Layer 3 of a small transformer language model trained on English Wikipedia (10 layers, counted from 0, width 64). Numbers have three digits each and are written without spaces.
In attention head 0, each number of a token's query or key is one row of weights dot the token's vector x plus its bias. A token spreads its attention over itself and the tokens before it by the softmax of 0.177 times query dot key.
The model reads these tokens: " centuries" " and" " are" " an" " integ" "ral" " part" " of" " the" " ethnic" " structure" " of" " the" " Bel" "aru" "si" "an" " society" "." " The" " first" " and" " the" " third" " President" " of" " the" " State" " of" " Israel" "," " Cha"

Query weights of the head. A number n stands for (n - 500) times 0.00086.
q0 (bias -0.022): 739552426324458380518503408513416540479607569505503478492570688496542465593473577429476556053380520545524600549469456602603542575482405404507502426342556571567322598375573522396552465421408376
q1 (bias -0.033): 495618501531418567463392375557466646582427572270421423271614370502506466501438497471574428285589438634649380312593374811593607522494408547440472636616512415608529528531594466492417563486461347
q2 (bias 0.245): 561368652301693344312544341394573755305458976433418352428531532566387565655450533601465565373618537447551448363907470571551519607589523592634333496415317375463349561480678496337479536484370737
q3 (bias 0.026): 553513451520397544429515620546453513446632329454531404438493619572481660473375605409573478433475532508586313690458712432522423680465474309305429521565317465466487435335572517649677508536700459
q4 (bias -0.050): 511575544496625566528558663426450479449602534684619682356505525109547304521431515495515421539706495560525507417477423359418503475474404450509513622330489676347525513509508594521387507490487493
q5 (bias 0.192): 497385676344532526399418589667397418432573787629481420432880547493483570524406570490543482542612533475550524435481491582321411516507527507614558378444436421483371336628549434296415607591476461
q6 (bias -0.143): 422478429517455462500457582558486294503538291648560447525471378481426582457661466344512454770257435630489435620470383493566554480513500605514383449414657485607499510417584590602549457515708530
q7 (bias -0.080): 486491476408197429583625584613511392511659439519519500456382527442410495285513333388535476387502574512622543610491476533507646382461543587497712491310700391699465357630533443544467423391545671
q8 (bias -0.108): 565672458560380564650631449459496478357459484402447655440307584551397670496543525667500396634491419458475426596397498445449383530566330605271507364348494746538440498537416662631436479611565486
q9 (bias 0.122): 544645533353538435519266564493510433359530638475372303546502655435442396588464557467423688550427551446679494492477463579495504520385571499638487424531523473537382509482527490464639506520427547
q10 (bias -0.150): 481439481500557568531662545479551400586756073453385574526389487491509431465395448546374423543529320527495380674478464619484534363515426598460528673363703541466512567530378360701637539378577538
q11 (bias -0.101): 459529485460395589526928555443493390481520475563577518457429465433417425387570489539556309567324404653399464611486596528436360436479515409466550590466436615463577442461510388407757484523530541
q12 (bias -0.188): 426490474558378450616514599568370377536379275482524627537408639456651425373430473438607494375396628674515469723540645625324421464523537550457456529502402533367607577464448545682553578449633245
q13 (bias -0.090): 431754488368481491825659622313495402562575498681463451455596488486436565379475493468610382522547429684384480530561570412459350469486533417334622558492530393594488462544614464648278576415478663
q14 (bias 0.008): 464503453536346301468528759385398376496431512465441485554451441469478597491611687495552405529564507449444583407526481516568657454338425679447382393414496681424462525447601298745660633536435441
q15 (bias 0.123): 491434329572466426393458358522539458499542606421529518497693695559542562515197517558543464521566482439564629627537529476446466611570558948547483462421403333389696550560538539508349457671390403
q16 (bias -0.134): 596366492538595416541492441618469590578607546531497716416273549483446443560575449577611385461459376575397642596491577523380489386424624526450425518526419564606380480507567391701512407538511579
q17 (bias 0.096): 468511869445542484433398546397425555420428427540607362519671603393520543530463456620426536580604644458518708423551757512452433540318418538557342428686551451522669676532649477307384414520354355
q18 (bias -0.219): 614288277607413574767521777475479490665557426619299687524505481446402503602553314490595311560424573487308487684353554494725514466472336582487476488393514394402654504535502431576662539351560401
q19 (bias -0.181): 668570524664393387535613631462596252500385385608639528388507557532622523442503483669619373454433281503343346640544456473398654401493508599436436459339768385634528389455501501617623399453650455
q20 (bias 0.223): 633450642618778469395308305336616495474530755514632304562713452467478643531475532654285531333749551456440550224500493474629378603311609493496386358606587545410362589332448325453571445566361504
q21 (bias -0.114): 571627588483289434371496406515634605384395461375462461505541409391532492546670355464647495703402608406459479595517591592553484475556621477433606527417511629532442366411602560604406615499564569
q22 (bias 0.074): 482397518549412549612579296410469609484440559565508288539605522716508410515398444512510439580347502342736581301419433442543565397522545623380405561634580597497522543375434485582563551617709499
q23 (bias 0.045): 471589700507620494223411441340540582345463452410301306471543615615368507449500453347563490331571514728325614527473461519627529474492660399436589525662486482468486609610574519439371454393364568
q24 (bias 0.157): 495414463562475645489476444623586628529407731622645441332510529378496570644539432375448395460521555490504447587521539437394706639603813481460317433485573504531493494265475336266597460381367590
q25 (bias 0.071): 657480418355580380503350432597618400357547537409587579786465482487609490492516394433390454486623601512562557237555506463563694652264454538421594496688456494378533371428636692339522547418329555
q26 (bias -0.144): 454480439735466315476552272462561584641632416485348678342441494609370459583652508718451501449455391583512459678683496428427500457482360480584668689390335514534480604339552474440513615409697481
q27 (bias 0.011): 472554400544430535473467612696352336531406534448683453411447399615451493580473584422504426581563598349574445413531484517587471449526535672470544674543467596738429368397477627629584308350401668
q28 (bias 0.093): 516486442538700504422383410656497574537363761358465402487518425575352517518310431689509456357493751596536614493431513456436543583443491467711510403441441457471444546457516473399416521588316518
q29 (bias -0.273): 505605293718435447551460451452441252585410145624442465544171530612373549544562476654567502464448335718557541679535624552470393528526466320479505634473635749533365292606431312664493498382826518
q30 (bias 0.016): 434496461776520497643594674387527651412498484595616451507531462287448460480477485423631603487439507558524488476586614285520206299430380414419678547312520441592541453491301534416602575662530460
q31 (bias -0.174): 601675484631440192528554701326464440795543394499435453404335536661587550440503414305539312404513518511566479575316564468604545402397627646369330557498531590577447228741432497489541608397601448

Key weights of the head. A number n stands for (n - 500) times 0.00075.
k0 (bias -0.013): 303347448508459526464504433436502566513625487501606599503365452291462583359433695521597371558802698499522422580441352647377609432554626747696510477351517459611455458408436214421311575374647430
k1 (bias 0.025): 490272471453514618433573480456462362589682279443329791394446544447468507665538641480453601521539393521275665515522739501559594460352534614420608395540400392488290604309492319641515559549547630
k2 (bias 0.099): 476253495552421602548548434293584447652561499365455842473571336554404354576562485673785268506521439636483515440526465843456554473484570809334503350499468454434605643702486561537262501405445095
k3 (bias 0.004): 618396523527399645446559504544524490492395781478526531576661512545437579447558574271538351756493710458615361446551309360593510507522551642532340175530619395424513367395509456622469619732573628
k4 (bias -0.012): 552628422515426489530441357734667496393530412534480377731370537578647375415708526470587559613272250339448388788430650429560448373496465504490575550524468480534754576369550403348395448452398538
k5 (bias 0.109): 372478615473543482503686439316455617786595415415495780405530580641629433401541300673555560636484566591498333524567466418557419393648301573649565735538540285461567587416413480366446478439336365
k6 (bias -0.117): 457510481466487376592585480457478521607338532403603388545589483524409595431448394208500621524368570247730491336482610448435516648592492426349563616465356577482383451375578497596720472698529507
k7 (bias -0.080): 442546718389329685470685492412334430551466485611626425461600682514518456501485448459371501557475604366407431555572568530317472381685688546528474575543535610527307508404322358659579525396498494
k8 (bias -0.095): 554502688482421444382469551714535460656399702325571167268374462568512446559543623398403392534521497532528553618598584363640561518408508402152361662518621585576647606483538330576399550467618421
k9 (bias 0.092): 344516421505414531310541416388279503445517670474455633484580484419662629641429371474556409555640583354430509554396408490459491506527519710455512552462606439586643488609580486390495475747482432
k10 (bias -0.090): 475598401502412423501610649523384476588454634833580449553479473672240452585558600421574418459343250395557419671425670502466412398401644342376618466451464339651427295417418399530641552547701590
k11 (bias -0.066): 464593649673664491459650525497636465482349469699582457621630318542464444410475536159494456514463477531502392432355242475540505493517579419430489538362531560514749497521532405644565489563343495
k12 (bias -0.121): 686571487697502438419642509798488466438460414583343328401367473536552499513613536471606414535503689487476409436544437283407517456477469497646568393713671593351410217403588361598498474440596706
k13 (bias -0.093): 494310772396631551312519542567561578417403521439411430579457533613581296564918380365528505497279645463567424526396436525591531412654543411368557601443320619582462604273420494488706482322605467
k14 (bias -0.058): 609435591613558448780491369523305358372563625433464435369526265672402394642397621514597530461603598454421504538466482444560376639440562616454627629338479433531602477351365585557535524728134608
k15 (bias 0.085): 634443553679329615559647528605464196600804405529392525320326533449523542590534433696478417506366498478502310598617627574408465760509211517538346451425506417543542357419497487648560378390674317
k16 (bias -0.087): 462497696499383325489515495475683396499401260510388361435486493605338557512555614494472348332509465533494380475609537633655438512500378615535499612473612516534447474524576501424590824463490428
k17 (bias 0.098): 533598572279547462509527306544514434593681538568290613422470300047508475575348403600549616574497478461580617545581257497546453338539196548824596569466381586553601478477444693478618418561369571
k18 (bias -0.112): 565520578637612224656564632575246540504484342543640182621309321631434594397454654348690486340420544447529486650404657283452355404387515613500315322309430839446529502311384642532864686565514412
k19 (bias -0.111): 423695412480431585742324450666619399827555650585399495435465449559545611471590627477529444376375545274491389323306421419498432593435728430503431674389570598558501440314455305484778619357659514
k20 (bias 0.101): 359471701459470389477274475414584526488545610472480916659505417512439460769222493880450406479674358439516498332387471593450631636544467687647466513319523290446583523517591596385381717424209530
k21 (bias -0.096): 436644413480379681522580500399431523507532618483556458428514649426481471383597648298547438486626627629445549329697388421601503529434506183241477506470391673547521540398575689381386485484249560
k22 (bias 0.075): 481434616584539477499367490612398582643473567422484486512316556641443553417395621431351591822437359725480508290526344617471642568457529365676269516593247423729411467670463501419442413660271567
k23 (bias 0.041): 379367479318359654488548667405507573433531516516360664345340507426417341622589364473481628397676473528646541613552427562491850423430657445592518425253547460427499551556542709663538629267455519
k24 (bias 0.096): 508484542508611531450811548359618279524500611514486686515431762710581569185288453459665442355633442437435408248415402691556543500485683625756497374458352446345595573560673468361316584473470378
k25 (bias 0.059): 449499450463612573559378600629558497210369539448622620598510591178438615564376598528458552379597660220027528583601615497521541472694449481563452657560539508492527574571373684568408403556359339
k26 (bias -0.076): 606608584624410386501552433430402532323328390499533490408294327512324385507556568558618458567347356605500492302497640672676387437420601496296498414226698558510426478561551413491421567472880604
k27 (bias -0.064): 596258486448417558589628439702628316402402638469396544473670649481628570483381418356375550591596695573479441479452598639325315486588536391355341636662584357577279482477640558281564478593439523
k28 (bias 0.095): 633469744595527384538410591410501312497466374426479701463475578531568233492428272623360410527559591686487586514597577610419410452515351698589356524507462464372652444673527439461374652334518370
k29 (bias -0.097): 454759692452326459487403522471506641479384516369307329537367246550414437356509409484346439383492771500567547440661513447617389430613895338368466431527574360623405365457559439630718643724671771
k30 (bias 0.015): 290569593751628432536384362375423475355292506458405398576621345542729507446683582543464466910430417412675387617355459432532515535480600363533453436649435763272522567599597523393525371373513774
k31 (bias -0.092): 454413504481263631459409443589288289358683541381585512565216481648470540423675464415429393314470551473564448487464414416507480591354796528655186699727632490470395613377466553765705580620431675

The vector x that enters this layer's attention at each token. A number n stands for (n - 500) times 0.0069.
0 " centuries": 472755681486418619415462449517259709470329452818633147633605612598449426320500299299481552426149435324507389668464515554344399537679767183626674404684538546687474428384461409435644386489733794
1 " and": 431797532597602608394483398544394577439457492920495106529463484653637432367609466369493545337419641457553307560395678337437310451693787096615450426460537524472373419312459256431853581648714693
2 " are": 400978637721570483566481416465408472552427492838433173511504586709470418297538315294514554324334481498586352510428534252441375439566726168761513433633758547451350457435534329380639493565722769
3 " an": 519929608561494650519563241687455482591440620718449216505474489521491356317533395314540523356349419556666454480445625266463452524558790082550495385548516606407394152534478300560674508562848785
4 " integ": 542884511616495389624623330584394535428490422413753289537285497672435333354730519252454601262385551348503452524463436291498527488449712242531492544546440756535457219442639357477891323762738732
5 "ral": 523622563478421459263591440712527658497486549552747057506521473741451517410589486273470669067449481270676333502509679441474344489592799314443574404660765518650442466291482268349666361573687716
6 " part": 453795650483451602521617365684593537493344656599612163418510567768447460411559410191541651301400384236611515583641440320421339389519793052510475466483484649567369429494514280412640473731723793
7 " of": 405755516777583535255443249602534652415463628713578192567382581702446431434598478261393645279435590297663317552511678250413454551614899272561449380517451500520440493236404285448791587672628646
8 " the": 517886596583434607390407331656527665525461709783547061475453529581535485372475439443511440366396560351698348337488657302527474545584863192502455254473546499446375335399487272479604505626819793
9 " ethnic": 617715620506285347503443420583374710527351548661632123582385437632463444192750375356445615270294588468608547395619579441374469660526685378344449579540631540578398559325517266445515319737748963
10 " structure": 578628681509454508517548458612360793377396600591640084595462724785443457530524548273330600335394518286536468518386381353528364634588791203473461441598608486673298551266530266413620266567742839
11 " of": 421744531780563516223400244614522668419456677674580213551410569700454426436603482291343681282456616312649330473517675280396443582619895304572435379537432489521446555213374289415786579673621652
12 " the": 561896601571405578354351326672500692538453776748559087474479514581537453367487467463463468385418585370674367257522652327496468569593854231509442269490523487434381401365457264435588500626821796
13 " Bel": 593839544401540546487419323593654448505189795629697189476430235607430696272602407376539496299366487484693614386579556263609584242534790249464385390534542577473317417276538566661677487596719675
14 "aru": 596591543406444509468459665778434407450258723530638230490465352671411609314717570274454370168551525407697513644605313265622540481472623397355575431810656442550271616201324332470603554670616853
15 "si": 614730645410467534390539577711308401346288611582616243486428339586655463432573794318374565189598702262745209616438532391517467533517594332491501386641624381471388567152457319486766624696543807
16 "an": 580681609540486611213447541755332576422382748733646253538582449799612587404516617203427536168479577237620407453602696452462375447432679315452410442667754399419326556203349328345553550616655736
17 " society": 633457672493419566358425579578372769356388660636561166526645525785472549360485502295375539317311556243512467484428454411481461754464790315442323509634775423684217603351566326385653397527659918
18 ".": 507539732459627534371381634599318639492376764775320239462593492747400640365554339347363659468586686285710253462317573375422407571463722267374431355528314530518486638352359314517912536604632746
19 " The": 601812693635381414423356293692483635581420917700570107566416440553514570352494414497385442339442698325725444328485610332485370611529840252557389218506513540331414384419528476435477574603711729
20 " first": 546768666577396359440507443541411615414313854669420099358625717650614538354452499254429608260453640393508497332627460335473384450388908174681474394615676647479346389535389405534531510641598732
21 " and": 430736578604632588344383428463438589375397744700429190491501468742634468363596582409427562367630767456616326318391548275499317509582847156584346399416559466396384574284488253412839694723610659
22 " the": 564860633566422583320296338642532695521439854696537080462500484569560482376435514462469441395491631369723380192539597321507464592537860263494418237501533456411415410403478332425538543627758800
23 " third": 478683642416384420405502423607487624380227900615500108370676678599570566367503575288466612350410649467584498304661395321409417365397915161580506371568710631494478462537363322533494513651655749
24 " President": 647522611480497402331529359663658648317155764483592170601615322799367550407630565339457645400537544156617671591597473339445436604438758163473479582468489479465252576511495403494714348521457872
25 " of": 419731538785588497156372270539572677369444777594550236526428549680435450451547542272321689318536667309715357424563624271415460594552929372524426354521426422495474593250394337428747638666518663
26 " the": 569854614572417581303311345616548697501435878680535115447507497569530478383425506468451451420504645356728384168559587323525489596538868270471432237495540420406389430427479312439527549619736824
27 " State": 642485618491530636309373280564504821344273789641583212496589480757342599425638639264521502204486741073676641371656549270466419513491663447405407490619668474576303548341526410418547412496586740
28 " of": 424718534790573500153361267537581674378450801596538259527434559687420439444552542284319678327541693299699351400571625273420480606553920371520424344540432418501456599245394351418736652663496650
29 " Israel": 660503675516502540258383608565512568323274825634637163468741439659530555359576608380486477319398656144634649421458580455573478734533765339426415441652683411544102572303471300303599494477485736
30 ",": 465511600672647493286477542398370613419365901698326257475610474657428547420583443368420624387620656519543387356490625283610535504423769249520297332701578405399436599259373229309895695613549760
31 " Cha": 487768496497447460366371523585404444508218775471624244565469395407554715520546569443272480341556688463731670458457512401603606345569961255390343382590323636317131622234589502630706596583490677

Token 21 " and".
Which two tokens does it look at most, in order? 19 " The", 21 " and"

Token 22 " the".
Which token does it look at most, and with what share of its attention? 22 " the", with about 20%

Token 29 " Israel".
To which token does it give the most attention? 28 " of"

Token 19 " The".
To which token does it give the most attention? 19 " The"

Token 27 " State".
To which token does it give the most attention? 26 " the"

Token 25 " of".
To which token does it give the most attention? 22 " the"

Token 7 " of".
To which token does it give the most attention? 2 " are"

Token 30 ",".
Which token does it look at most, and with what share of its attention? 30 ",", with about 20%

Token 18 ".".
Which two tokens does it look at most, in order? 18 ".", 17 " society"

Token 6 " part".
To which token does it give the most attention? 0 " centuries"

Token 20 " first".
Which token does it look at most, and with what share of its attention? 20 " first", with about 10%

Token 5 "ral".
Which two tokens does it look at most, in order? 0 " centuries", 2 " are"

Token 23 " third".
To which token does it give the most attention? 23 " third"

Token 12 " the".
To which token does it give the most attention? 12 " the"

Token 28 " of".
Which token does it look at most, and with what share of its attention? 26 " the", with about 20%

Token 24 " President".
Which token does it look at most, and with what share of its attention? 23 " third", with about 20%

Token 17 " society".
To which token does it give the most attention? 17 " society"

Token 16 "an".
To which token does it give the most attention? 12 " the"